Layer 5 of a small transformer language model trained on English Wikipedia (9 layers, counted from 0, width 64).
A neuron's activation on a vector x is squared ReLU(weights . x), where the dot is the dot product.
The model reads these tokens: "0" "0" " a" "." "m" "." " local" " C" "ST" ")" " on" " E" "SP" "N" "." " It" " was" " the" " " "8" "4"

The vector x that enters this layer's MLP at each token. A number n stands for (n - 128) times 0.031.
0 "0": 94, 145, 78, 158, 135, 76, 122, 113, 131, 148, 103, 126, 133, 125, 150, 166, 115, 85, 73, 124, 124, 120, 119, 176, 191, 179, 127, 98, 140, 136, 173, 111, 147, 132, 146, 118, 107, 124, 124, 111, 140, 243, 122, 126, 136, 109, 150, 140, 85, 120, 141, 143, 129, 110, 108, 150, 114, 156, 133, 95, 90, 94, 91, 156
1 "0": 94, 145, 78, 158, 135, 76, 122, 113, 131, 148, 103, 126, 133, 125, 150, 166, 115, 85, 73, 124, 124, 120, 119, 176, 191, 179, 127, 98, 140, 136, 173, 111, 147, 132, 146, 118, 107, 124, 124, 111, 140, 243, 122, 126, 136, 109, 150, 140, 85, 120, 141, 143, 129, 110, 108, 150, 114, 156, 133, 95, 90, 94, 91, 156
2 " a": 122, 170, 71, 136, 144, 84, 143, 118, 112, 119, 111, 140, 67, 134, 172, 126, 141, 76, 87, 146, 152, 120, 123, 139, 184, 133, 136, 89, 126, 162, 186, 109, 158, 116, 131, 111, 120, 90, 128, 101, 158, 221, 95, 121, 126, 122, 146, 119, 121, 157, 124, 122, 153, 107, 146, 153, 124, 161, 129, 95, 101, 118, 76, 164
3 ".": 128, 155, 31, 126, 126, 79, 102, 101, 129, 160, 106, 125, 134, 183, 161, 124, 167, 94, 124, 169, 126, 112, 116, 147, 143, 162, 139, 82, 160, 119, 149, 113, 168, 157, 152, 119, 116, 111, 146, 116, 134, 218, 111, 140, 105, 130, 130, 108, 103, 101, 100, 118, 151, 64, 123, 186, 145, 132, 157, 115, 104, 130, 102, 118
4 "m": 128, 80, 106, 134, 140, 105, 133, 154, 116, 172, 76, 99, 125, 116, 144, 119, 110, 120, 105, 171, 114, 132, 134, 180, 119, 186, 158, 108, 98, 124, 133, 103, 144, 174, 101, 153, 86, 106, 126, 103, 141, 172, 128, 98, 99, 104, 153, 159, 168, 142, 120, 145, 131, 110, 161, 162, 157, 167, 86, 84, 130, 69, 77, 141
5 ".": 132, 163, 87, 130, 140, 74, 154, 127, 84, 155, 102, 124, 135, 182, 150, 125, 114, 125, 136, 172, 117, 90, 134, 152, 136, 194, 133, 93, 162, 119, 153, 100, 192, 136, 127, 103, 123, 97, 150, 105, 149, 231, 110, 135, 121, 100, 135, 126, 104, 99, 143, 115, 139, 105, 95, 130, 145, 117, 175, 120, 96, 84, 80, 115
6 " local": 95, 125, 102, 161, 148, 81, 158, 125, 136, 123, 119, 105, 123, 99, 128, 126, 78, 123, 96, 163, 138, 99, 139, 163, 163, 122, 126, 120, 128, 146, 151, 133, 155, 133, 109, 154, 104, 140, 103, 120, 172, 249, 97, 125, 159, 114, 144, 105, 111, 170, 103, 130, 152, 107, 122, 187, 133, 124, 148, 101, 66, 72, 91, 141
7 " C": 127, 138, 89, 114, 123, 133, 133, 108, 138, 111, 96, 100, 109, 107, 162, 122, 112, 116, 106, 126, 94, 74, 126, 134, 179, 139, 160, 125, 153, 148, 156, 120, 144, 155, 129, 174, 82, 76, 138, 129, 190, 217, 149, 97, 136, 111, 134, 133, 90, 150, 135, 120, 143, 86, 132, 177, 113, 160, 138, 79, 101, 110, 104, 153
8 "ST": 79, 151, 84, 168, 139, 93, 116, 127, 149, 124, 105, 86, 95, 118, 147, 123, 117, 158, 142, 152, 131, 88, 124, 131, 186, 165, 106, 106, 158, 141, 146, 122, 127, 159, 123, 137, 104, 122, 173, 67, 152, 240, 134, 155, 115, 139, 158, 125, 113, 116, 111, 119, 84, 107, 88, 164, 98, 132, 130, 126, 111, 133, 93, 131
9 ")": 86, 149, 145, 149, 138, 83, 162, 139, 140, 140, 106, 143, 123, 87, 127, 102, 123, 119, 109, 145, 97, 60, 103, 164, 160, 146, 135, 99, 156, 130, 160, 127, 189, 172, 137, 98, 127, 117, 158, 110, 130, 228, 150, 123, 131, 141, 173, 130, 119, 99, 129, 105, 117, 108, 100, 176, 105, 152, 116, 106, 73, 118, 64, 129
10 " on": 105, 137, 69, 121, 130, 91, 183, 104, 108, 126, 126, 132, 110, 130, 154, 105, 81, 88, 104, 122, 128, 109, 104, 138, 131, 152, 161, 93, 117, 154, 163, 124, 193, 158, 103, 147, 123, 111, 124, 81, 135, 220, 147, 121, 147, 119, 172, 148, 118, 130, 137, 147, 141, 109, 103, 146, 125, 168, 175, 79, 113, 120, 57, 158
11 " E": 131, 102, 88, 123, 115, 132, 148, 106, 132, 112, 97, 118, 136, 93, 160, 126, 130, 103, 121, 107, 95, 102, 146, 119, 192, 127, 150, 126, 161, 156, 166, 134, 145, 154, 104, 131, 97, 97, 118, 100, 158, 231, 129, 122, 131, 98, 144, 115, 100, 152, 122, 115, 95, 108, 150, 179, 166, 179, 101, 89, 107, 111, 82, 181
12 "SP": 100, 151, 102, 138, 126, 96, 140, 138, 177, 130, 93, 125, 98, 92, 154, 137, 120, 120, 142, 107, 129, 91, 152, 128, 190, 147, 125, 93, 166, 129, 158, 140, 131, 149, 93, 129, 106, 94, 167, 86, 149, 243, 147, 143, 126, 120, 140, 108, 115, 110, 129, 100, 80, 109, 82, 175, 168, 141, 118, 128, 101, 124, 90, 131
13 "N": 93, 163, 112, 132, 111, 95, 155, 145, 139, 155, 100, 88, 114, 93, 153, 155, 110, 100, 106, 90, 102, 101, 155, 155, 158, 176, 135, 92, 147, 114, 148, 138, 117, 164, 130, 123, 81, 88, 146, 95, 176, 224, 140, 157, 106, 117, 161, 117, 131, 127, 148, 114, 115, 101, 81, 165, 130, 150, 122, 125, 93, 110, 146, 149
14 ".": 121, 186, 87, 143, 128, 80, 157, 123, 103, 152, 114, 97, 121, 156, 131, 140, 133, 98, 134, 176, 100, 88, 125, 164, 140, 188, 152, 91, 162, 113, 174, 112, 173, 147, 120, 113, 114, 87, 137, 99, 154, 194, 139, 134, 121, 102, 136, 146, 117, 104, 151, 112, 157, 99, 83, 158, 146, 133, 155, 94, 72, 113, 73, 115
15 " It": 104, 182, 119, 128, 160, 107, 145, 137, 107, 131, 119, 136, 78, 114, 103, 110, 120, 128, 99, 165, 111, 69, 127, 179, 161, 130, 140, 104, 124, 135, 104, 136, 166, 154, 130, 111, 122, 123, 125, 94, 157, 237, 131, 138, 107, 92, 169, 109, 135, 128, 125, 127, 123, 107, 139, 174, 173, 173, 123, 83, 90, 136, 60, 141
16 " was": 102, 129, 106, 112, 172, 95, 171, 130, 123, 132, 109, 153, 118, 83, 154, 119, 161, 136, 99, 156, 99, 65, 128, 119, 126, 135, 146, 100, 140, 148, 127, 136, 194, 123, 116, 132, 133, 79, 120, 110, 135, 215, 157, 166, 164, 126, 151, 104, 136, 124, 98, 130, 107, 126, 102, 178, 131, 161, 148, 85, 89, 63, 84, 164
17 " the": 131, 148, 66, 125, 131, 78, 157, 116, 115, 123, 112, 141, 116, 107, 169, 96, 119, 113, 70, 134, 129, 88, 133, 132, 134, 129, 135, 91, 139, 150, 137, 142, 128, 101, 139, 122, 144, 87, 130, 89, 154, 236, 125, 141, 124, 126, 156, 120, 111, 187, 138, 134, 140, 154, 128, 191, 131, 163, 157, 98, 88, 91, 68, 163
18 " ": 115, 125, 54, 99, 154, 127, 148, 120, 168, 159, 90, 127, 126, 117, 196, 157, 85, 99, 89, 159, 104, 109, 133, 143, 175, 121, 110, 113, 158, 136, 173, 114, 158, 115, 132, 123, 109, 109, 121, 116, 166, 148, 133, 115, 139, 114, 127, 129, 116, 117, 148, 138, 118, 80, 132, 184, 109, 173, 137, 102, 114, 143, 16, 156
19 "8": 133, 127, 48, 132, 126, 97, 149, 126, 128, 132, 75, 116, 148, 117, 148, 138, 128, 83, 100, 138, 118, 105, 112, 133, 193, 131, 107, 138, 164, 143, 159, 137, 141, 146, 123, 107, 108, 105, 170, 141, 128, 189, 123, 144, 119, 141, 137, 128, 92, 142, 106, 138, 127, 102, 75, 192, 141, 177, 140, 105, 90, 126, 36, 175
20 "4": 97, 109, 44, 147, 107, 79, 149, 121, 162, 201, 86, 112, 115, 97, 143, 164, 134, 110, 104, 105, 104, 121, 136, 147, 195, 147, 146, 142, 157, 136, 157, 129, 95, 162, 106, 126, 104, 111, 150, 127, 132, 162, 132, 145, 118, 148, 159, 104, 148, 158, 103, 131, 124, 97, 94, 139, 168, 159, 140, 97, 87, 115, 42, 136

Each question shows the input weights of one neuron of the MLP. A number n stands for (n - 128) times 0.0069.

n76: 111, 145, 143, 151, 139, 171, 110, 78, 118, 139, 134, 108, 125, 100, 45, 67, 119, 135, 150, 98, 108, 52, 189, 82, 146, 110, 171, 61, 137, 149, 63, 120, 108, 108, 162, 112, 199, 134, 149, 199, 145, 160, 93, 96, 130, 115, 201, 128, 128, 126, 152, 147, 102, 111, 97, 131, 160, 104, 142, 154, 146, 194, 145, 83
Which token does this neuron like most? 15 " It"

n133: 101, 139, 172, 130, 84, 160, 152, 174, 128, 89, 153, 120, 152, 182, 42, 141, 87, 145, 82, 113, 171, 169, 153, 189, 138, 134, 133, 154, 129, 168, 149, 138, 96, 148, 168, 101, 153, 116, 89, 103, 141, 97, 120, 71, 163, 92, 134, 115, 147, 114, 118, 142, 168, 108, 142, 132, 53, 133, 141, 118, 70, 123, 102, 156
On which token does it fire most, and how strongly? 6 " local", at about 1.6

n93: 111, 130, 172, 129, 104, 153, 174, 180, 127, 148, 152, 123, 219, 95, 95, 58, 155, 137, 199, 139, 56, 143, 84, 134, 155, 86, 51, 134, 106, 68, 145, 88, 189, 100, 75, 197, 197, 69, 138, 111, 154, 123, 186, 118, 147, 129, 56, 128, 161, 159, 107, 133, 63, 131, 153, 99, 130, 119, 48, 140, 125, 138, 158, 173
On which token does it fire most, and how strongly? 16 " was", at about 0.21

n200: 115, 145, 155, 150, 116, 90, 136, 126, 113, 97, 143, 116, 166, 153, 97, 151, 113, 64, 127, 136, 122, 164, 133, 92, 126, 98, 160, 172, 109, 75, 100, 129, 119, 153, 155, 122, 179, 126, 164, 144, 109, 156, 149, 146, 181, 102, 111, 156, 96, 156, 170, 109, 71, 131, 124, 139, 86, 138, 124, 111, 121, 125, 94, 59
Which token does this neuron like most? 9 ")"

n48: 139, 136, 98, 116, 89, 133, 86, 139, 107, 134, 138, 142, 111, 183, 121, 148, 147, 142, 106, 129, 169, 151, 164, 100, 140, 96, 67, 142, 128, 129, 119, 147, 126, 168, 58, 94, 165, 154, 98, 132, 142, 133, 185, 122, 90, 147, 135, 138, 124, 112, 98, 130, 95, 163, 134, 206, 52, 151, 154, 105, 142, 175, 129, 93
Its three highest activations, in order, are on tokens 8 "ST", 3 ".", 19 "8"

n226: 110, 151, 188, 139, 74, 119, 142, 153, 159, 101, 156, 136, 128, 174, 158, 145, 157, 151, 146, 135, 128, 112, 171, 133, 106, 119, 119, 163, 195, 147, 114, 138, 96, 145, 200, 118, 130, 104, 116, 98, 108, 102, 104, 107, 112, 62, 97, 152, 131, 98, 119, 179, 125, 137, 82, 162, 162, 138, 100, 164, 86, 129, 131, 83
Which token does this neuron like most? 14 "."

n12: 91, 118, 94, 111, 85, 167, 128, 116, 143, 110, 156, 200, 144, 119, 149, 122, 112, 92, 157, 73, 109, 103, 108, 164, 99, 134, 145, 158, 163, 91, 101, 137, 148, 105, 156, 167, 73, 183, 194, 143, 138, 87, 190, 224, 128, 115, 147, 119, 158, 146, 132, 122, 92, 124, 120, 80, 130, 107, 143, 97, 162, 139, 119, 164
On which token does it fire most, and how strongly? 20 "4", at about 0.41

n130: 129, 135, 144, 139, 81, 168, 103, 119, 108, 183, 149, 99, 137, 159, 76, 93, 147, 118, 108, 155, 192, 91, 103, 94, 85, 133, 53, 94, 120, 114, 92, 126, 66, 102, 104, 117, 128, 86, 155, 98, 178, 129, 117, 119, 150, 168, 122, 108, 74, 132, 119, 157, 132, 151, 148, 149, 165, 153, 135, 134, 88, 101, 181, 193
On which token does it fire most, and how strongly? 17 " the", at about 2

n198: 96, 181, 203, 153, 130, 122, 192, 163, 140, 77, 138, 81, 135, 140, 161, 163, 158, 100, 107, 100, 64, 116, 124, 149, 135, 165, 141, 110, 95, 209, 113, 167, 162, 132, 113, 145, 118, 175, 129, 136, 111, 83, 46, 118, 126, 123, 65, 142, 140, 128, 122, 94, 170, 169, 128, 110, 124, 92, 128, 136, 102, 158, 132, 142
Which token does this neuron like most? 14 "."

n119: 161, 117, 179, 144, 184, 86, 180, 107, 139, 93, 126, 103, 160, 111, 117, 116, 124, 128, 97, 119, 63, 58, 174, 125, 165, 75, 140, 190, 132, 148, 92, 130, 85, 142, 144, 158, 136, 91, 138, 125, 139, 105, 139, 80, 108, 162, 102, 226, 149, 49, 165, 109, 150, 153, 66, 166, 126, 83, 75, 123, 170, 205, 120, 174
Which token does this neuron like most? 9 ")"

n121: 139, 107, 132, 133, 118, 150, 122, 121, 191, 91, 148, 121, 91, 137, 157, 149, 144, 144, 89, 116, 68, 237, 145, 90, 118, 134, 137, 100, 168, 131, 180, 182, 57, 148, 93, 72, 171, 109, 78, 159, 114, 132, 131, 70, 50, 162, 28, 170, 61, 103, 71, 142, 181, 135, 151, 109, 138, 128, 135, 70, 157, 145, 157, 137
Which token does this neuron like most? 11 " E"

n184: 177, 111, 115, 141, 141, 132, 89, 153, 91, 117, 117, 104, 85, 140, 79, 137, 155, 137, 168, 130, 139, 111, 156, 157, 99, 116, 115, 129, 161, 181, 180, 109, 164, 82, 88, 115, 136, 151, 132, 175, 178, 119, 149, 98, 108, 102, 113, 116, 125, 114, 128, 146, 86, 153, 122, 145, 134, 158, 82, 129, 95, 184, 150, 63
Which token does this neuron like most? 14 "."

n167: 137, 194, 135, 167, 111, 79, 114, 146, 204, 129, 184, 139, 106, 158, 92, 82, 141, 91, 105, 137, 98, 183, 159, 130, 132, 122, 133, 143, 139, 120, 144, 127, 140, 96, 147, 171, 129, 101, 133, 137, 161, 125, 125, 97, 133, 126, 113, 121, 168, 113, 163, 101, 138, 76, 117, 93, 105, 113, 150, 160, 121, 118, 110, 133
On which token does it fire most, and how strongly? 14 ".", at about 2.2

n201: 146, 115, 147, 101, 110, 190, 127, 116, 177, 90, 121, 122, 119, 112, 76, 154, 121, 112, 120, 156, 115, 78, 114, 190, 121, 116, 129, 70, 155, 82, 146, 134, 153, 97, 146, 132, 135, 175, 192, 92, 154, 114, 162, 97, 68, 185, 94, 166, 141, 76, 143, 150, 88, 130, 136, 136, 132, 141, 141, 176, 173, 140, 126, 94
Its three highest activations, in order, are on tokens 9 ")", 18 " ", 12 "SP"

n247: 105, 122, 140, 168, 162, 111, 125, 110, 137, 175, 130, 151, 109, 129, 134, 150, 180, 118, 92, 35, 158, 108, 117, 71, 103, 44, 146, 130, 191, 134, 85, 99, 136, 98, 202, 148, 88, 116, 156, 100, 115, 104, 126, 127, 155, 146, 117, 95, 147, 117, 48, 79, 105, 174, 178, 199, 99, 138, 172, 134, 176, 96, 130, 132
On which token does it fire most, and how strongly? 16 " was", at about 4.4

n249: 126, 75, 126, 90, 175, 189, 144, 80, 175, 157, 96, 94, 182, 139, 114, 161, 220, 185, 143, 169, 101, 105, 110, 84, 82, 136, 94, 108, 170, 105, 149, 148, 111, 167, 127, 92, 178, 102, 167, 141, 144, 120, 94, 129, 92, 106, 129, 132, 97, 125, 162, 118, 134, 124, 142, 106, 157, 41, 158, 174, 141, 112, 108, 114
Which token does this neuron like most? 5 "."

n13: 99, 195, 124, 135, 107, 137, 124, 143, 102, 114, 135, 108, 154, 138, 106, 116, 129, 75, 137, 143, 121, 164, 138, 164, 98, 123, 118, 166, 161, 172, 76, 140, 152, 157, 172, 114, 122, 143, 141, 106, 87, 138, 82, 102, 116, 108, 111, 138, 128, 134, 89, 128, 136, 124, 95, 147, 75, 134, 92, 126, 130, 142, 128, 162
On which token does it fire most, and how strongly? 19 "8", at about 1.5

n140: 88, 117, 174, 137, 111, 98, 135, 111, 159, 133, 107, 128, 83, 177, 160, 173, 152, 161, 176, 59, 151, 159, 71, 91, 147, 139, 156, 98, 88, 177, 66, 60, 161, 125, 99, 127, 131, 139, 169, 154, 175, 65, 128, 153, 181, 148, 118, 67, 82, 136, 138, 121, 77, 133, 138, 132, 75, 187, 60, 127, 90, 59, 152, 155
On which token does it fire most, and how strongly? 16 " was", at about 0.39

n124: 109, 87, 175, 162, 79, 151, 148, 124, 93, 142, 59, 142, 118, 89, 82, 133, 110, 111, 122, 113, 164, 159, 167, 150, 126, 68, 77, 144, 92, 105, 122, 126, 179, 166, 156, 187, 169, 123, 88, 170, 74, 125, 115, 74, 146, 134, 67, 150, 79, 177, 107, 91, 146, 131, 195, 129, 146, 196, 132, 152, 96, 95, 150, 152
Its three highest activations, in order, are on tokens 6 " local", 4 "m", 11 " E"

n58: 115, 103, 201, 170, 132, 131, 120, 132, 71, 101, 133, 116, 185, 131, 150, 139, 103, 144, 160, 71, 94, 168, 173, 127, 191, 96, 89, 146, 160, 167, 106, 115, 148, 73, 126, 93, 166, 42, 142, 140, 146, 124, 149, 135, 154, 101, 167, 110, 101, 128, 139, 108, 141, 146, 118, 178, 153, 55, 142, 161, 135, 100, 137, 67
Which token does this neuron like most? 12 "SP"

n128: 145, 88, 176, 153, 98, 105, 153, 163, 68, 108, 117, 102, 97, 141, 120, 154, 153, 140, 146, 120, 178, 187, 118, 105, 129, 173, 98, 145, 123, 179, 135, 163, 123, 75, 96, 136, 149, 147, 143, 113, 126, 145, 114, 65, 123, 126, 79, 133, 99, 70, 136, 175, 194, 125, 63, 144, 128, 92, 148, 152, 96, 168, 150, 121
Which token does this neuron like most? 5 "."

n46: 107, 156, 95, 113, 99, 130, 155, 124, 154, 157, 122, 178, 115, 236, 167, 156, 109, 158, 157, 137, 108, 107, 175, 138, 106, 96, 144, 142, 151, 143, 94, 99, 72, 115, 174, 72, 135, 143, 137, 94, 121, 118, 123, 120, 170, 147, 89, 59, 60, 61, 114, 145, 167, 117, 103, 57, 134, 98, 101, 142, 147, 221, 128, 112
On which two tokens does it fire most, strongest first? 3 ".", 5 "."

n110: 123, 91, 82, 88, 126, 169, 105, 156, 161, 152, 61, 186, 123, 102, 101, 136, 183, 133, 132, 86, 159, 179, 90, 116, 110, 131, 112, 117, 84, 133, 201, 101, 155, 148, 134, 118, 85, 160, 180, 113, 168, 97, 121, 111, 118, 150, 102, 147, 102, 146, 202, 65, 63, 183, 219, 73, 171, 124, 147, 93, 109, 158, 163, 110
Which token does this neuron like most? 11 " E"

n163: 74, 143, 135, 128, 126, 166, 149, 163, 74, 115, 146, 94, 98, 112, 159, 194, 110, 121, 111, 120, 131, 108, 146, 141, 130, 130, 176, 191, 114, 113, 92, 115, 150, 133, 177, 95, 131, 75, 98, 104, 136, 129, 98, 104, 103, 157, 138, 158, 113, 129, 105, 198, 114, 123, 125, 118, 188, 108, 145, 131, 178, 122, 151, 120
On which two tokens does it fire most, strongest first? 13 "N", 15 " It"

n104: 88, 127, 155, 105, 168, 122, 159, 132, 156, 116, 138, 169, 147, 166, 113, 132, 126, 123, 135, 121, 89, 104, 120, 78, 79, 192, 66, 160, 164, 100, 155, 76, 131, 178, 94, 141, 142, 159, 163, 154, 127, 109, 154, 59, 106, 128, 121, 107, 86, 78, 100, 102, 182, 101, 181, 170, 132, 111, 120, 163, 155, 159, 124, 93
On which two tokens does it fire most, strongest first? 3 ".", 9 ")"

n84: 165, 120, 142, 123, 138, 123, 131, 106, 149, 144, 139, 108, 134, 61, 147, 146, 123, 178, 173, 83, 170, 122, 134, 160, 177, 112, 113, 95, 148, 97, 81, 131, 183, 127, 158, 58, 202, 116, 142, 149, 154, 90, 148, 82, 104, 168, 108, 102, 109, 164, 129, 141, 67, 180, 168, 144, 90, 144, 152, 107, 167, 118, 111, 65
On which two tokens does it fire most, strongest first? 18 " ", 9 ")"

n97: 157, 96, 138, 157, 114, 144, 184, 88, 106, 109, 137, 128, 197, 89, 94, 131, 60, 135, 113, 142, 162, 134, 128, 144, 105, 175, 193, 94, 99, 155, 96, 109, 70, 103, 156, 207, 64, 186, 91, 115, 117, 112, 94, 100, 133, 155, 149, 151, 130, 77, 178, 94, 123, 138, 152, 132, 141, 106, 149, 126, 171, 173, 103, 170
Which token does this neuron like most? 4 "m"

n25: 124, 130, 130, 172, 92, 123, 132, 128, 70, 91, 100, 126, 123, 151, 191, 158, 92, 188, 117, 79, 126, 168, 103, 184, 121, 71, 110, 155, 122, 188, 150, 148, 124, 92, 119, 204, 117, 104, 148, 112, 172, 95, 95, 179, 141, 140, 115, 158, 55, 145, 135, 77, 150, 153, 134, 90, 156, 117, 77, 152, 124, 93, 182, 146
Which token does this neuron like most? 7 " C"

n3: 90, 129, 135, 156, 186, 158, 142, 152, 129, 146, 113, 156, 107, 184, 89, 114, 104, 163, 129, 135, 134, 100, 122, 146, 121, 141, 66, 194, 144, 75, 54, 150, 99, 183, 155, 181, 87, 75, 153, 139, 99, 114, 59, 47, 157, 102, 130, 100, 116, 131, 221, 206, 63, 156, 131, 139, 56, 105, 184, 146, 109, 165, 147, 156
Which token does this neuron like most? 8 "ST"

n253: 155, 108, 139, 191, 91, 88, 178, 200, 111, 130, 147, 148, 129, 131, 141, 143, 149, 165, 112, 81, 49, 131, 165, 146, 47, 75, 67, 129, 168, 116, 152, 124, 107, 76, 148, 154, 149, 117, 120, 156, 131, 38, 119, 140, 124, 106, 155, 83, 153, 154, 118, 18, 164, 182, 185, 148, 99, 89, 133, 132, 152, 98, 81, 193
Which token does this neuron like most? 17 " the"

n234: 149, 137, 142, 116, 100, 122, 102, 154, 96, 90, 135, 116, 131, 101, 114, 121, 105, 115, 131, 97, 139, 105, 120, 168, 129, 141, 105, 157, 150, 197, 162, 190, 131, 104, 114, 139, 96, 80, 59, 155, 149, 129, 116, 152, 179, 162, 142, 124, 167, 99, 149, 95, 119, 87, 127, 105, 122, 69, 100, 94, 126, 157, 138, 108
Its three highest activations, in order, are on tokens 7 " C", 13 "N", 6 " local"

n213: 124, 113, 111, 175, 158, 131, 97, 109, 78, 133, 188, 67, 100, 156, 132, 192, 150, 113, 132, 118, 131, 145, 183, 71, 51, 68, 127, 89, 148, 131, 129, 196, 130, 230, 125, 143, 189, 113, 129, 141, 127, 88, 155, 93, 111, 91, 96, 195, 103, 77, 109, 110, 163, 83, 119, 144, 56, 174, 147, 132, 133, 119, 192, 140
Which token does this neuron like most? 3 "."

n199: 154, 72, 126, 177, 147, 172, 117, 56, 132, 128, 156, 185, 104, 123, 110, 132, 145, 100, 193, 125, 145, 167, 118, 100, 114, 161, 142, 68, 140, 122, 156, 143, 123, 128, 116, 80, 189, 118, 151, 77, 106, 125, 127, 110, 136, 107, 159, 123, 85, 128, 102, 84, 69, 132, 130, 104, 110, 170, 155, 164, 163, 141, 117, 140
Which token does this neuron like most? 12 "SP"

n141: 185, 140, 110, 143, 172, 159, 173, 136, 118, 78, 159, 84, 164, 139, 117, 119, 169, 82, 136, 138, 104, 89, 104, 58, 149, 143, 101, 98, 92, 113, 65, 88, 133, 96, 172, 151, 162, 109, 139, 159, 72, 139, 92, 158, 77, 175, 90, 140, 116, 96, 153, 200, 79, 102, 116, 109, 82, 135, 125, 166, 115, 146, 152, 100
Which token does this neuron like most? 3 "."

n159: 131, 117, 112, 155, 199, 146, 153, 62, 161, 125, 199, 163, 142, 137, 96, 136, 91, 132, 134, 104, 123, 82, 133, 79, 145, 96, 117, 114, 181, 134, 56, 95, 86, 132, 179, 173, 161, 173, 115, 208, 180, 117, 167, 91, 145, 158, 129, 128, 105, 110, 135, 138, 134, 173, 98, 90, 108, 122, 95, 135, 65, 84, 135, 128
Which token does this neuron like most? 6 " local"

n151: 123, 116, 124, 113, 132, 144, 65, 137, 54, 158, 142, 167, 216, 194, 88, 139, 58, 158, 212, 135, 108, 125, 135, 135, 126, 127, 113, 186, 159, 200, 55, 78, 76, 125, 110, 102, 75, 194, 102, 128, 122, 133, 114, 70, 195, 122, 158, 104, 142, 78, 189, 164, 129, 111, 158, 117, 136, 121, 141, 142, 133, 98, 100, 145
Which token does this neuron like most? 5 "."

n99: 150, 85, 125, 142, 136, 139, 88, 121, 132, 93, 127, 92, 126, 93, 148, 162, 78, 99, 111, 98, 155, 100, 122, 113, 128, 116, 139, 153, 112, 143, 122, 131, 152, 153, 132, 124, 128, 199, 182, 157, 192, 117, 143, 151, 147, 95, 131, 152, 174, 112, 109, 165, 55, 116, 143, 107, 153, 109, 156, 130, 112, 86, 190, 112
On which token does it fire most, and how strongly? 6 " local", at about 0.22

n237: 142, 162, 131, 149, 109, 185, 100, 132, 140, 84, 110, 116, 114, 105, 98, 112, 136, 144, 114, 148, 139, 91, 147, 153, 145, 118, 109, 164, 151, 156, 99, 123, 149, 156, 46, 132, 75, 166, 135, 95, 136, 100, 90, 167, 173, 116, 157, 122, 172, 105, 196, 115, 127, 126, 102, 80, 132, 105, 138, 130, 77, 122, 163, 159
On which token does it fire most, and how strongly? 8 "ST", at about 0.62

n132: 115, 150, 155, 138, 144, 62, 141, 159, 135, 173, 155, 125, 101, 121, 142, 137, 94, 152, 104, 119, 180, 167, 117, 110, 133, 103, 103, 141, 124, 179, 127, 71, 133, 119, 157, 124, 124, 110, 64, 150, 163, 76, 118, 141, 122, 88, 143, 164, 150, 76, 75, 36, 170, 138, 133, 138, 165, 160, 146, 179, 121, 152, 131, 148
On which token does it fire most, and how strongly? 2 " a", at about 0.45

n246: 188, 113, 136, 111, 148, 132, 146, 155, 70, 80, 118, 121, 165, 153, 133, 122, 104, 172, 133, 158, 169, 91, 96, 93, 93, 147, 102, 134, 132, 160, 129, 171, 152, 116, 143, 123, 104, 144, 128, 157, 127, 155, 105, 105, 163, 133, 126, 153, 121, 173, 122, 93, 75, 117, 123, 109, 107, 138, 123, 100, 131, 135, 140, 117
On which token does it fire most, and how strongly? 5 ".", at about 1